Layer 3 of a small transformer language model trained on English Wikipedia (8 layers, counted from 0, width 128).
A neuron's activation on a vector x is SiLU(gate . x) times (in . x), where the dot is the dot product.

Input weights of the MLP neurons that the questions are about. A number n stands for (n - 128) times 0.004.
n49 gate: 149, 128, 93, 142, 41, 151, 170, 178, 82, 168, 98, 147, 128, 103, 143, 87, 164, 145, 171, 202, 135, 87, 162, 110, 111, 130, 133, 132, 189, 98, 117, 146, 151, 196, 106, 193, 139, 145, 133, 102, 115, 146, 131, 104, 132, 88, 154, 87, 128, 147, 114, 118, 144, 106, 125, 167, 147, 172, 123, 108, 82, 209, 140, 187, 151, 82, 68, 21, 151, 53, 158, 84, 147, 199, 115, 127, 109, 162, 148, 145, 105, 97, 107, 115, 94, 112, 130, 60, 105, 97, 154, 139, 157, 140, 83, 129, 115, 142, 127, 98, 148, 127, 178, 98, 127, 176, 142, 178, 115, 137, 144, 48, 120, 88, 125, 201, 110, 75, 146, 169, 52, 180, 187, 106, 167, 123, 164, 85
n78 gate: 99, 179, 105, 86, 105, 66, 119, 137, 178, 138, 124, 78, 87, 143, 113, 114, 133, 71, 147, 147, 137, 119, 104, 120, 146, 139, 107, 129, 126, 118, 121, 142, 159, 153, 128, 97, 141, 170, 179, 154, 149, 88, 179, 153, 195, 132, 124, 156, 93, 97, 158, 157, 12, 75, 128, 204, 136, 128, 129, 115, 173, 180, 132, 121, 143, 125, 128, 105, 77, 161, 161, 86, 123, 144, 175, 107, 162, 173, 176, 136, 165, 175, 142, 149, 147, 128, 178, 127, 104, 42, 135, 120, 101, 113, 150, 146, 172, 135, 96, 174, 104, 146, 129, 126, 136, 100, 20, 104, 166, 131, 154, 189, 118, 162, 118, 106, 113, 204, 76, 128, 88, 172, 148, 114, 81, 153, 186, 115
n88 gate: 192, 132, 226, 78, 133, 128, 114, 69, 168, 107, 201, 120, 109, 143, 82, 157, 200, 172, 135, 148, 158, 117, 144, 114, 172, 199, 93, 91, 165, 146, 180, 108, 108, 98, 199, 97, 190, 129, 149, 143, 201, 129, 159, 162, 74, 150, 157, 121, 166, 138, 69, 132, 51, 131, 163, 48, 177, 130, 104, 152, 141, 147, 165, 92, 118, 140, 123, 116, 104, 134, 175, 116, 134, 171, 136, 154, 185, 137, 83, 184, 72, 143, 122, 126, 99, 128, 112, 165, 144, 139, 91, 76, 125, 159, 213, 141, 114, 83, 80, 111, 188, 97, 116, 112, 177, 150, 212, 105, 185, 152, 97, 84, 116, 130, 139, 120, 160, 185, 132, 91, 185, 122, 125, 40, 93, 189, 93, 112
n104 gate: 126, 99, 130, 135, 121, 111, 90, 146, 69, 109, 159, 112, 136, 177, 130, 129, 167, 150, 154, 79, 153, 117, 85, 177, 139, 131, 151, 125, 146, 143, 78, 105, 139, 192, 132, 90, 118, 150, 112, 94, 176, 144, 164, 174, 182, 103, 140, 102, 166, 135, 129, 145, 78, 157, 194, 159, 171, 180, 100, 127, 93, 182, 85, 94, 142, 122, 159, 128, 149, 102, 172, 121, 127, 215, 141, 176, 157, 150, 128, 82, 36, 104, 197, 137, 177, 93, 96, 84, 182, 87, 205, 193, 138, 152, 189, 166, 73, 128, 134, 119, 131, 135, 126, 118, 85, 170, 138, 154, 122, 197, 103, 122, 129, 156, 109, 183, 62, 98, 103, 155, 158, 181, 141, 146, 116, 146, 98, 134
n157 gate: 148, 78, 104, 81, 179, 63, 113, 149, 85, 46, 121, 100, 121, 109, 135, 130, 79, 128, 187, 110, 151, 126, 100, 175, 106, 128, 111, 170, 93, 157, 96, 108, 113, 145, 164, 139, 129, 133, 80, 91, 119, 161, 159, 137, 78, 185, 120, 113, 153, 187, 123, 34, 204, 107, 172, 137, 109, 167, 189, 127, 86, 102, 83, 77, 106, 126, 197, 148, 119, 109, 82, 148, 183, 92, 179, 199, 120, 147, 150, 155, 90, 164, 134, 66, 103, 152, 215, 71, 63, 179, 75, 59, 193, 96, 159, 117, 103, 143, 141, 149, 182, 116, 133, 128, 89, 109, 140, 211, 138, 86, 111, 167, 144, 180, 89, 152, 182, 184, 108, 148, 171, 167, 156, 151, 128, 75, 140, 161
n162 gate: 112, 112, 116, 114, 114, 110, 85, 159, 169, 118, 183, 137, 170, 75, 142, 145, 194, 140, 148, 81, 82, 156, 121, 129, 177, 212, 151, 160, 173, 146, 117, 176, 130, 104, 126, 142, 105, 59, 145, 103, 114, 109, 178, 151, 114, 92, 89, 137, 41, 79, 74, 122, 177, 102, 144, 125, 187, 112, 110, 191, 69, 128, 116, 91, 92, 91, 142, 173, 122, 12, 93, 151, 155, 65, 129, 143, 131, 106, 65, 177, 89, 81, 150, 62, 106, 109, 78, 121, 120, 103, 119, 100, 120, 95, 85, 24, 118, 114, 140, 176, 166, 143, 111, 89, 93, 80, 80, 128, 87, 118, 93, 139, 94, 136, 194, 117, 250, 116, 103, 115, 142, 161, 122, 164, 156, 118, 155, 88
n177 gate: 86, 127, 127, 57, 128, 126, 154, 138, 130, 96, 171, 137, 152, 125, 158, 171, 91, 154, 143, 169, 137, 152, 164, 121, 194, 138, 88, 112, 131, 164, 142, 190, 159, 109, 134, 142, 189, 147, 184, 155, 110, 179, 120, 91, 133, 107, 212, 133, 170, 95, 104, 127, 99, 160, 129, 184, 137, 141, 52, 126, 151, 156, 196, 123, 152, 148, 81, 122, 114, 152, 77, 63, 101, 139, 75, 106, 171, 160, 104, 147, 91, 143, 147, 161, 126, 151, 136, 55, 154, 152, 83, 148, 146, 161, 163, 110, 104, 130, 177, 144, 192, 168, 110, 82, 125, 101, 78, 148, 94, 83, 126, 127, 181, 195, 86, 67, 169, 89, 84, 123, 127, 148, 183, 127, 131, 100, 135, 55
n49 in: 134, 176, 98, 135, 106, 109, 186, 137, 162, 98, 120, 114, 108, 89, 96, 109, 139, 158, 107, 121, 186, 156, 164, 130, 52, 130, 138, 192, 130, 178, 96, 166, 145, 202, 133, 92, 90, 162, 139, 77, 176, 89, 115, 87, 101, 126, 134, 148, 107, 93, 211, 71, 145, 172, 203, 135, 125, 178, 140, 74, 77, 117, 134, 117, 113, 185, 144, 100, 122, 98, 142, 156, 80, 146, 162, 130, 145, 132, 67, 159, 87, 109, 116, 132, 47, 159, 131, 178, 160, 140, 110, 194, 241, 160, 97, 133, 110, 111, 130, 140, 143, 153, 170, 92, 177, 120, 116, 143, 181, 138, 58, 129, 134, 73, 189, 134, 63, 138, 152, 88, 56, 197, 126, 100, 107, 59, 148, 76
n78 in: 117, 62, 73, 181, 80, 104, 119, 149, 112, 167, 74, 188, 136, 165, 185, 114, 147, 159, 114, 124, 120, 112, 111, 99, 106, 115, 165, 193, 103, 90, 94, 113, 127, 175, 113, 120, 88, 193, 80, 175, 88, 180, 131, 165, 104, 103, 167, 177, 158, 132, 138, 75, 198, 183, 137, 189, 105, 152, 112, 188, 63, 135, 111, 126, 119, 139, 131, 91, 204, 101, 190, 173, 131, 93, 121, 182, 81, 158, 106, 111, 170, 101, 124, 79, 178, 154, 140, 85, 164, 117, 184, 116, 142, 132, 146, 162, 65, 121, 110, 146, 154, 132, 90, 93, 148, 156, 139, 206, 126, 147, 78, 127, 150, 150, 88, 196, 116, 157, 124, 115, 175, 154, 126, 112, 121, 130, 162, 76
n88 in: 188, 120, 151, 83, 78, 186, 78, 121, 167, 125, 108, 98, 128, 115, 119, 139, 168, 174, 128, 142, 110, 60, 94, 57, 77, 52, 100, 143, 151, 72, 103, 176, 130, 123, 154, 70, 105, 137, 79, 159, 129, 187, 127, 47, 108, 96, 183, 145, 128, 86, 207, 185, 165, 157, 114, 84, 50, 176, 81, 79, 59, 106, 121, 122, 146, 156, 118, 146, 190, 8, 124, 127, 133, 183, 170, 129, 108, 74, 125, 73, 119, 197, 149, 168, 170, 77, 123, 79, 116, 129, 89, 191, 173, 103, 118, 175, 140, 75, 100, 190, 194, 33, 140, 174, 74, 133, 204, 157, 141, 153, 114, 105, 118, 139, 184, 177, 56, 61, 144, 170, 92, 63, 165, 175, 139, 99, 158, 156
n104 in: 75, 152, 103, 179, 114, 134, 95, 123, 88, 116, 138, 69, 145, 156, 113, 158, 168, 109, 187, 108, 87, 104, 186, 125, 101, 97, 153, 85, 162, 135, 150, 146, 123, 149, 132, 144, 156, 125, 118, 137, 87, 102, 139, 92, 143, 92, 138, 52, 227, 97, 161, 103, 136, 137, 170, 92, 118, 143, 67, 98, 95, 185, 105, 132, 70, 70, 128, 109, 163, 90, 169, 46, 142, 148, 128, 94, 101, 146, 68, 79, 166, 89, 171, 65, 171, 76, 90, 159, 175, 115, 139, 142, 148, 155, 135, 91, 99, 135, 139, 86, 153, 117, 142, 103, 197, 107, 164, 137, 143, 85, 139, 142, 120, 123, 95, 126, 156, 157, 176, 101, 133, 190, 153, 138, 143, 156, 140, 178
n157 in: 103, 77, 24, 144, 39, 92, 100, 146, 48, 148, 118, 130, 126, 166, 163, 135, 193, 78, 148, 110, 183, 24, 84, 150, 120, 155, 166, 99, 162, 80, 119, 173, 139, 136, 130, 93, 177, 128, 162, 134, 118, 137, 97, 110, 185, 127, 24, 176, 56, 91, 119, 190, 138, 129, 100, 150, 124, 107, 180, 149, 156, 184, 105, 140, 197, 79, 152, 103, 148, 113, 188, 127, 213, 116, 124, 55, 77, 25, 141, 126, 135, 76, 138, 136, 143, 66, 97, 118, 181, 142, 114, 152, 163, 59, 135, 147, 172, 141, 82, 145, 132, 133, 103, 133, 81, 134, 157, 151, 119, 73, 163, 82, 75, 114, 123, 184, 149, 173, 128, 139, 65, 166, 125, 111, 138, 107, 145, 150
n162 in: 73, 113, 78, 107, 190, 158, 86, 176, 194, 154, 144, 183, 171, 93, 136, 110, 93, 101, 157, 113, 110, 138, 132, 157, 117, 148, 121, 189, 179, 94, 77, 133, 162, 130, 42, 112, 165, 94, 164, 95, 193, 65, 146, 64, 59, 96, 173, 141, 126, 107, 67, 154, 131, 123, 85, 121, 156, 116, 110, 151, 155, 108, 151, 96, 66, 149, 90, 160, 95, 135, 160, 162, 151, 90, 131, 199, 148, 170, 136, 145, 127, 105, 117, 140, 128, 134, 58, 170, 158, 80, 205, 55, 154, 72, 67, 128, 127, 109, 76, 172, 160, 145, 161, 112, 92, 110, 112, 131, 106, 127, 140, 145, 98, 120, 131, 113, 185, 154, 87, 129, 125, 165, 91, 157, 135, 163, 164, 74
n177 in: 140, 154, 132, 69, 222, 102, 184, 85, 153, 146, 96, 107, 114, 116, 89, 220, 138, 160, 114, 155, 63, 147, 144, 93, 156, 171, 112, 117, 114, 182, 153, 158, 149, 74, 134, 90, 106, 137, 109, 179, 71, 108, 135, 136, 183, 117, 200, 143, 165, 125, 114, 154, 90, 61, 136, 189, 128, 142, 87, 192, 136, 151, 187, 97, 121, 80, 142, 148, 123, 147, 137, 112, 47, 145, 75, 172, 200, 159, 128, 97, 145, 130, 168, 140, 165, 83, 169, 148, 123, 174, 153, 156, 115, 230, 133, 158, 106, 65, 140, 149, 193, 158, 112, 114, 118, 57, 62, 105, 70, 98, 152, 126, 155, 162, 96, 93, 137, 171, 110, 102, 98, 100, 205, 162, 95, 126, 144, 20

Each question shows a token from some text and the vector x that enters the MLP there. A number n stands for (n - 128) times 0.035.

".\n\n": 150, 123, 68, 86, 116, 118, 86, 116, 154, 131, 134, 131, 85, 64, 103, 165, 118, 101, 124, 139, 136, 56, 192, 118, 156, 192, 115, 145, 135, 137, 84, 92, 121, 177, 110, 130, 146, 146, 141, 180, 125, 170, 168, 109, 136, 159, 117, 122, 155, 111, 140, 81, 116, 154, 119, 113, 114, 111, 135, 127, 192, 161, 199, 78, 124, 119, 126, 106, 101, 115, 119, 195, 129, 135, 105, 147, 82, 114, 145, 111, 118, 128, 131, 107, 149, 120, 119, 157, 101, 191, 130, 191, 138, 175, 166, 150, 163, 174, 168, 113, 110, 127, 81, 170, 118, 136, 132, 129, 120, 119, 114, 164, 157, 116, 139, 94, 126, 89, 192, 167, 105, 85, 115, 133, 137, 119, 111, 143
Which three neurons fire most, strongest first? n177, n162, n78

" Dr": 112, 143, 77, 102, 171, 141, 77, 125, 178, 142, 108, 107, 105, 62, 80, 126, 125, 86, 171, 166, 113, 112, 137, 111, 188, 159, 156, 104, 135, 109, 63, 140, 130, 180, 102, 172, 108, 128, 131, 106, 65, 132, 57, 132, 114, 222, 125, 134, 162, 87, 149, 120, 140, 143, 113, 117, 142, 133, 112, 125, 167, 120, 145, 74, 181, 103, 135, 172, 132, 151, 161, 131, 85, 168, 115, 170, 110, 90, 183, 115, 98, 134, 128, 85, 162, 173, 118, 118, 113, 162, 127, 147, 145, 129, 171, 96, 106, 93, 185, 114, 72, 107, 112, 97, 98, 127, 110, 87, 108, 148, 132, 120, 161, 118, 141, 79, 119, 112, 165, 161, 93, 120, 103, 124, 157, 115, 112, 107
The most active neuron and its activation: n177, at about 1.9

" of": 165, 93, 87, 54, 101, 117, 99, 144, 134, 94, 143, 117, 51, 124, 150, 168, 102, 105, 137, 106, 127, 43, 157, 94, 119, 167, 151, 152, 144, 144, 108, 81, 159, 170, 61, 195, 102, 143, 134, 106, 114, 148, 179, 168, 142, 144, 159, 110, 175, 99, 125, 92, 100, 118, 102, 144, 133, 97, 116, 117, 119, 134, 132, 121, 134, 133, 143, 100, 123, 114, 197, 147, 105, 160, 116, 127, 126, 96, 167, 151, 140, 122, 124, 113, 125, 156, 93, 106, 98, 184, 120, 124, 159, 110, 158, 141, 143, 133, 113, 110, 82, 123, 103, 85, 105, 98, 100, 88, 132, 156, 108, 139, 183, 82, 164, 149, 152, 109, 169, 152, 98, 89, 115, 103, 148, 143, 103, 90
Which of these neurons fires most? n49

"0": 135, 111, 67, 50, 77, 178, 89, 88, 138, 102, 138, 119, 151, 62, 138, 111, 147, 87, 145, 117, 133, 76, 141, 110, 139, 172, 123, 165, 105, 139, 78, 61, 160, 157, 134, 125, 93, 128, 113, 132, 76, 127, 134, 121, 166, 126, 126, 118, 109, 151, 113, 133, 97, 88, 97, 187, 118, 119, 122, 69, 118, 93, 136, 137, 66, 138, 142, 133, 139, 139, 203, 155, 118, 107, 140, 102, 123, 87, 143, 134, 157, 114, 124, 88, 82, 129, 104, 135, 110, 170, 164, 125, 144, 164, 153, 125, 110, 128, 185, 124, 100, 169, 106, 76, 84, 131, 138, 116, 146, 91, 163, 121, 141, 152, 143, 130, 152, 147, 175, 142, 86, 87, 59, 151, 145, 144, 102, 126
Which three neurons fire most, strongest first? n162, n157, n88

"ers": 152, 93, 83, 72, 143, 136, 111, 84, 142, 158, 140, 99, 74, 98, 177, 106, 94, 94, 94, 131, 152, 44, 172, 68, 129, 133, 123, 121, 119, 128, 89, 89, 128, 155, 115, 160, 106, 110, 124, 147, 95, 94, 95, 105, 98, 197, 165, 146, 148, 113, 152, 136, 112, 128, 114, 176, 140, 113, 108, 147, 116, 139, 112, 111, 142, 97, 144, 150, 116, 131, 170, 173, 135, 158, 174, 106, 104, 97, 189, 95, 142, 120, 140, 98, 155, 182, 97, 135, 95, 170, 169, 154, 136, 126, 159, 133, 150, 103, 189, 124, 98, 146, 103, 105, 123, 135, 104, 75, 107, 142, 111, 146, 163, 127, 167, 75, 157, 121, 169, 183, 103, 112, 104, 95, 123, 134, 80, 99
Which of these neurons fires most? n104

"idge": 140, 103, 89, 100, 103, 126, 95, 103, 170, 102, 170, 140, 88, 120, 136, 140, 137, 83, 127, 123, 131, 68, 153, 51, 136, 161, 117, 146, 96, 167, 79, 78, 150, 134, 103, 193, 103, 189, 124, 133, 103, 108, 104, 131, 142, 204, 159, 118, 130, 153, 116, 150, 132, 168, 139, 153, 149, 106, 140, 125, 163, 142, 133, 116, 96, 120, 172, 118, 104, 99, 131, 183, 131, 138, 138, 99, 108, 89, 139, 94, 146, 172, 159, 116, 184, 160, 102, 107, 106, 157, 196, 169, 181, 149, 130, 120, 121, 94, 137, 107, 91, 126, 126, 106, 112, 84, 116, 94, 131, 175, 128, 126, 152, 121, 150, 75, 148, 131, 177, 189, 90, 96, 95, 124, 148, 124, 102, 64
Which of these neurons fires most? n78

"==": 113, 123, 77, 100, 115, 112, 118, 98, 140, 103, 137, 99, 96, 91, 114, 136, 102, 113, 140, 145, 143, 114, 219, 96, 96, 151, 108, 151, 86, 107, 61, 114, 121, 140, 90, 116, 124, 135, 153, 173, 131, 123, 143, 178, 152, 147, 120, 73, 129, 117, 151, 89, 121, 157, 89, 100, 129, 142, 125, 129, 205, 166, 196, 89, 126, 105, 143, 51, 113, 71, 174, 154, 127, 124, 131, 169, 111, 81, 149, 84, 156, 105, 122, 83, 122, 162, 147, 124, 113, 161, 119, 177, 144, 145, 175, 145, 113, 115, 206, 115, 96, 145, 91, 151, 91, 148, 109, 153, 83, 122, 81, 168, 154, 123, 119, 139, 143, 94, 182, 149, 93, 113, 93, 141, 152, 149, 119, 140
Which of these neurons fires most? n49

" is": 137, 83, 79, 77, 137, 122, 113, 103, 173, 99, 154, 114, 62, 94, 141, 135, 140, 121, 129, 104, 146, 70, 164, 74, 161, 190, 99, 111, 133, 122, 99, 106, 173, 169, 72, 192, 133, 158, 107, 142, 91, 114, 147, 126, 128, 169, 201, 122, 127, 109, 121, 130, 135, 122, 87, 120, 121, 111, 106, 140, 145, 173, 101, 107, 143, 149, 132, 121, 134, 133, 194, 160, 110, 120, 114, 99, 104, 117, 119, 87, 132, 123, 128, 101, 155, 137, 89, 151, 83, 169, 148, 137, 114, 138, 153, 115, 147, 144, 145, 133, 86, 99, 88, 74, 87, 124, 99, 97, 168, 189, 140, 157, 152, 120, 136, 100, 144, 131, 189, 158, 57, 87, 99, 119, 159, 113, 134, 73
Which three neurons fire most, strongest first? n78, n177, n162

".": 179, 116, 74, 74, 128, 111, 106, 127, 193, 113, 162, 131, 84, 118, 114, 152, 93, 102, 132, 117, 129, 84, 187, 99, 139, 196, 113, 178, 113, 120, 88, 102, 129, 180, 84, 112, 105, 132, 131, 124, 116, 103, 171, 132, 116, 183, 162, 89, 141, 122, 138, 112, 100, 162, 94, 114, 146, 120, 102, 138, 134, 111, 159, 80, 127, 128, 171, 97, 134, 143, 163, 167, 91, 154, 113, 154, 96, 104, 133, 130, 120, 170, 137, 104, 149, 142, 109, 138, 89, 180, 172, 191, 149, 135, 163, 153, 117, 177, 153, 99, 137, 144, 106, 153, 100, 143, 127, 100, 148, 176, 108, 138, 198, 120, 162, 100, 154, 99, 173, 187, 121, 92, 132, 146, 138, 94, 130, 148
Which of these neurons fires most? n88

" C": 152, 140, 65, 86, 169, 142, 122, 107, 134, 106, 132, 93, 93, 106, 106, 160, 137, 44, 127, 115, 140, 92, 156, 108, 139, 144, 109, 139, 134, 135, 90, 116, 151, 133, 96, 176, 126, 126, 135, 149, 105, 98, 127, 160, 133, 233, 89, 158, 134, 104, 150, 133, 119, 152, 78, 114, 140, 131, 120, 115, 141, 117, 178, 88, 127, 109, 161, 160, 154, 132, 138, 171, 88, 110, 154, 135, 116, 69, 169, 105, 95, 155, 67, 104, 191, 138, 130, 114, 156, 189, 176, 154, 144, 208, 160, 112, 127, 139, 170, 76, 64, 139, 144, 84, 93, 121, 117, 134, 114, 113, 114, 149, 139, 108, 139, 94, 112, 148, 148, 165, 126, 98, 125, 96, 91, 139, 76, 112
Which two neurons fire most, strongest first? n88, n162

"les": 156, 105, 71, 78, 138, 154, 103, 76, 177, 130, 142, 118, 88, 110, 145, 88, 86, 100, 111, 107, 134, 54, 137, 79, 124, 153, 92, 149, 106, 155, 90, 103, 135, 143, 105, 172, 101, 119, 127, 118, 101, 132, 98, 109, 117, 200, 142, 144, 141, 118, 139, 117, 146, 143, 126, 135, 140, 110, 96, 112, 86, 152, 149, 103, 118, 46, 126, 110, 113, 95, 173, 168, 142, 169, 156, 93, 85, 107, 119, 92, 124, 175, 144, 104, 149, 173, 87, 116, 121, 195, 185, 146, 160, 155, 145, 117, 140, 73, 153, 114, 97, 140, 112, 81, 129, 130, 133, 85, 108, 164, 120, 163, 158, 115, 144, 99, 161, 113, 187, 160, 100, 135, 80, 129, 124, 119, 92, 95
Which of these neurons fires most? n49

"]": 158, 94, 61, 76, 124, 143, 90, 115, 165, 92, 112, 126, 105, 99, 175, 130, 90, 57, 116, 115, 132, 74, 164, 103, 110, 180, 81, 123, 116, 143, 80, 101, 157, 94, 86, 196, 139, 183, 121, 163, 123, 118, 111, 102, 117, 154, 155, 85, 161, 111, 173, 132, 120, 115, 67, 143, 145, 86, 136, 120, 112, 126, 111, 87, 112, 123, 174, 152, 120, 122, 173, 150, 104, 135, 132, 113, 117, 127, 157, 107, 119, 128, 120, 102, 154, 161, 66, 139, 113, 205, 148, 158, 121, 135, 127, 166, 107, 131, 122, 108, 93, 134, 108, 98, 102, 156, 117, 90, 131, 141, 98, 120, 137, 142, 160, 117, 145, 120, 177, 161, 88, 68, 114, 148, 158, 130, 101, 83
The most active neuron and its activation: n104, at about 0.3

" the": 121, 71, 65, 23, 109, 137, 113, 114, 138, 123, 127, 123, 54, 121, 133, 142, 145, 93, 98, 151, 107, 58, 151, 85, 133, 156, 102, 131, 109, 144, 91, 70, 161, 150, 76, 167, 126, 134, 155, 125, 79, 79, 126, 176, 122, 170, 151, 106, 139, 112, 190, 112, 125, 141, 97, 126, 127, 117, 123, 112, 152, 124, 132, 99, 151, 102, 106, 101, 101, 144, 129, 131, 119, 138, 95, 133, 117, 83, 151, 108, 133, 111, 106, 102, 113, 166, 103, 170, 130, 158, 181, 151, 151, 125, 153, 80, 106, 138, 140, 157, 73, 130, 95, 70, 105, 112, 159, 108, 135, 128, 92, 143, 151, 105, 136, 117, 113, 112, 185, 168, 110, 86, 71, 128, 134, 117, 127, 131
The most active neuron and its activation: n88, at about 0.26

"in": 114, 138, 95, 96, 178, 142, 119, 98, 168, 116, 134, 103, 74, 112, 135, 139, 91, 73, 98, 116, 83, 54, 137, 103, 117, 146, 126, 149, 144, 100, 56, 77, 148, 153, 108, 186, 94, 162, 157, 146, 84, 116, 92, 101, 119, 204, 140, 144, 172, 132, 142, 125, 119, 145, 107, 182, 154, 125, 126, 164, 137, 135, 67, 147, 121, 145, 104, 157, 122, 100, 138, 153, 122, 139, 151, 134, 71, 122, 148, 148, 153, 123, 148, 112, 157, 143, 111, 150, 123, 177, 170, 177, 148, 163, 120, 87, 126, 77, 149, 104, 137, 131, 144, 89, 113, 142, 152, 100, 132, 130, 127, 150, 179, 149, 172, 113, 150, 115, 197, 180, 100, 85, 110, 131, 144, 138, 98, 64
The most active neuron and its activation: n157, at about 0.37

" said": 157, 126, 73, 79, 148, 161, 100, 117, 152, 129, 150, 133, 83, 88, 156, 140, 125, 121, 151, 135, 102, 50, 174, 72, 140, 164, 91, 108, 146, 143, 78, 107, 183, 130, 147, 170, 138, 146, 109, 133, 75, 70, 133, 147, 145, 164, 114, 122, 149, 99, 120, 143, 130, 153, 77, 112, 139, 137, 112, 158, 152, 200, 161, 113, 92, 135, 167, 141, 123, 160, 186, 121, 123, 143, 116, 154, 85, 127, 171, 124, 185, 109, 123, 108, 130, 146, 91, 120, 76, 168, 155, 149, 142, 99, 131, 126, 146, 75, 129, 127, 112, 112, 86, 120, 122, 79, 120, 98, 130, 134, 97, 155, 167, 101, 175, 132, 139, 77, 189, 169, 119, 82, 146, 147, 159, 133, 163, 130
Which of these neurons fires most? n162

" Houston": 158, 189, 95, 76, 130, 102, 146, 109, 120, 109, 168, 126, 115, 96, 176, 136, 143, 89, 120, 162, 131, 57, 128, 111, 159, 148, 148, 137, 130, 159, 61, 60, 153, 150, 106, 173, 97, 168, 176, 161, 105, 99, 110, 114, 144, 177, 130, 107, 135, 107, 159, 102, 130, 163, 124, 137, 174, 136, 130, 110, 177, 129, 131, 121, 121, 108, 143, 127, 106, 121, 190, 192, 111, 129, 127, 124, 122, 76, 181, 85, 189, 134, 87, 110, 151, 148, 106, 92, 77, 143, 206, 187, 168, 138, 127, 55, 126, 118, 102, 141, 96, 123, 132, 103, 138, 116, 121, 117, 136, 162, 116, 105, 129, 113, 148, 98, 122, 141, 188, 168, 86, 84, 99, 133, 123, 134, 76, 111
Which of these neurons fires most? n49

"2": 129, 127, 110, 90, 110, 130, 106, 97, 152, 92, 114, 79, 148, 85, 130, 95, 149, 91, 118, 157, 109, 78, 170, 124, 162, 156, 82, 201, 173, 164, 98, 50, 129, 173, 99, 159, 95, 151, 122, 156, 109, 85, 112, 114, 141, 155, 120, 133, 115, 132, 142, 141, 104, 99, 121, 182, 148, 140, 103, 70, 164, 125, 167, 131, 72, 141, 104, 150, 112, 158, 214, 152, 103, 101, 138, 135, 136, 68, 131, 149, 126, 154, 84, 77, 105, 134, 117, 129, 117, 156, 162, 128, 155, 162, 155, 121, 103, 173, 141, 149, 90, 136, 65, 94, 75, 112, 129, 106, 104, 121, 112, 115, 148, 122, 132, 116, 169, 125, 172, 166, 109, 83, 104, 161, 160, 97, 115, 134
Which of these neurons fires most? n162

"ing": 168, 82, 68, 69, 110, 128, 111, 125, 167, 114, 169, 122, 57, 107, 155, 130, 128, 108, 145, 102, 130, 33, 164, 83, 143, 130, 118, 142, 137, 146, 89, 122, 137, 142, 81, 194, 116, 167, 135, 96, 96, 95, 99, 118, 131, 141, 130, 158, 176, 137, 123, 143, 105, 111, 114, 173, 137, 115, 120, 129, 115, 168, 128, 142, 90, 130, 151, 139, 129, 138, 153, 147, 134, 163, 145, 130, 89, 123, 143, 110, 152, 140, 145, 121, 155, 155, 95, 146, 91, 173, 183, 156, 147, 144, 155, 148, 142, 84, 154, 114, 101, 105, 100, 88, 120, 112, 131, 89, 109, 160, 100, 124, 168, 129, 181, 74, 141, 102, 209, 172, 119, 81, 113, 131, 151, 102, 101, 82
Which two neurons fire most, strongest first? n49, n177

" then": 140, 67, 63, 82, 166, 98, 99, 74, 153, 135, 168, 133, 82, 94, 172, 124, 122, 84, 111, 177, 117, 61, 144, 74, 122, 160, 117, 148, 137, 112, 106, 89, 167, 142, 78, 182, 146, 164, 126, 162, 88, 149, 118, 90, 123, 161, 94, 121, 121, 104, 119, 133, 121, 125, 87, 106, 154, 112, 118, 142, 140, 118, 93, 94, 125, 155, 106, 167, 110, 117, 140, 158, 97, 151, 144, 129, 109, 106, 141, 134, 160, 140, 103, 107, 151, 138, 96, 132, 80, 172, 147, 136, 137, 138, 116, 121, 157, 139, 127, 138, 52, 124, 109, 96, 114, 99, 160, 105, 144, 127, 132, 108, 205, 109, 133, 95, 120, 95, 199, 170, 122, 114, 117, 120, 206, 95, 105, 84
The most active neuron and its activation: n104, at about 0.19

" did": 177, 115, 87, 78, 116, 124, 102, 103, 127, 125, 195, 152, 55, 116, 179, 152, 123, 103, 117, 186, 135, 44, 153, 95, 171, 179, 136, 106, 123, 126, 105, 124, 147, 163, 113, 177, 113, 119, 75, 160, 125, 100, 151, 135, 124, 142, 134, 125, 141, 77, 148, 134, 98, 125, 105, 91, 161, 113, 125, 151, 107, 141, 89, 96, 131, 107, 110, 109, 131, 145, 184, 152, 116, 105, 122, 142, 103, 98, 181, 121, 133, 137, 109, 65, 138, 127, 91, 135, 83, 160, 173, 167, 132, 101, 171, 170, 143, 110, 120, 155, 100, 127, 61, 119, 108, 111, 124, 98, 120, 135, 86, 161, 157, 123, 134, 101, 154, 85, 169, 125, 70, 82, 117, 144, 171, 149, 117, 98
Which three neurons fire most, strongest first? n88, n78, n104

" who": 174, 93, 60, 62, 147, 143, 129, 95, 166, 137, 175, 130, 126, 100, 162, 138, 117, 100, 152, 138, 79, 63, 175, 81, 89, 167, 134, 100, 111, 119, 81, 83, 152, 158, 78, 176, 108, 148, 112, 171, 132, 108, 101, 121, 136, 172, 116, 98, 150, 93, 150, 115, 118, 134, 63, 75, 140, 107, 104, 152, 115, 142, 122, 72, 137, 143, 115, 139, 91, 136, 156, 159, 125, 146, 113, 139, 114, 95, 160, 160, 153, 109, 133, 105, 147, 153, 90, 143, 74, 189, 173, 114, 139, 147, 132, 139, 139, 114, 163, 147, 111, 133, 90, 111, 109, 108, 137, 67, 102, 135, 90, 126, 131, 116, 166, 95, 128, 72, 168, 139, 84, 114, 129, 88, 141, 128, 134, 133
Which three neurons fire most, strongest first? n162, n78, n104

" ": 135, 112, 70, 85, 124, 85, 87, 106, 145, 119, 168, 110, 102, 97, 93, 138, 163, 85, 93, 110, 142, 63, 163, 123, 155, 184, 100, 182, 187, 151, 60, 107, 130, 152, 109, 148, 132, 127, 108, 175, 115, 82, 140, 156, 78, 156, 167, 116, 173, 129, 125, 147, 130, 122, 101, 131, 133, 128, 102, 137, 172, 152, 137, 102, 130, 119, 155, 208, 141, 117, 201, 116, 124, 125, 123, 106, 107, 107, 149, 155, 92, 125, 120, 115, 129, 115, 88, 126, 113, 161, 188, 135, 155, 162, 137, 97, 126, 114, 129, 148, 96, 131, 100, 94, 96, 123, 122, 102, 139, 150, 92, 155, 145, 140, 186, 106, 151, 110, 182, 186, 105, 60, 132, 123, 126, 89, 83, 96
The most active neuron and its activation: n162, at about 8

"able": 121, 74, 81, 86, 110, 142, 95, 88, 173, 119, 158, 121, 77, 103, 164, 133, 120, 104, 146, 135, 94, 69, 154, 57, 134, 148, 116, 134, 146, 153, 85, 94, 170, 160, 105, 189, 102, 131, 126, 119, 110, 85, 83, 125, 102, 153, 166, 142, 112, 139, 144, 136, 124, 136, 114, 144, 119, 80, 145, 109, 126, 166, 141, 131, 133, 154, 139, 134, 111, 165, 136, 144, 134, 127, 144, 145, 91, 93, 178, 126, 169, 134, 161, 97, 144, 152, 100, 120, 95, 176, 166, 161, 129, 115, 168, 137, 103, 73, 171, 102, 89, 125, 100, 99, 108, 61, 82, 105, 126, 159, 100, 147, 134, 97, 165, 79, 140, 98, 190, 178, 89, 85, 86, 135, 168, 132, 119, 109
Which of these neurons fires most? n104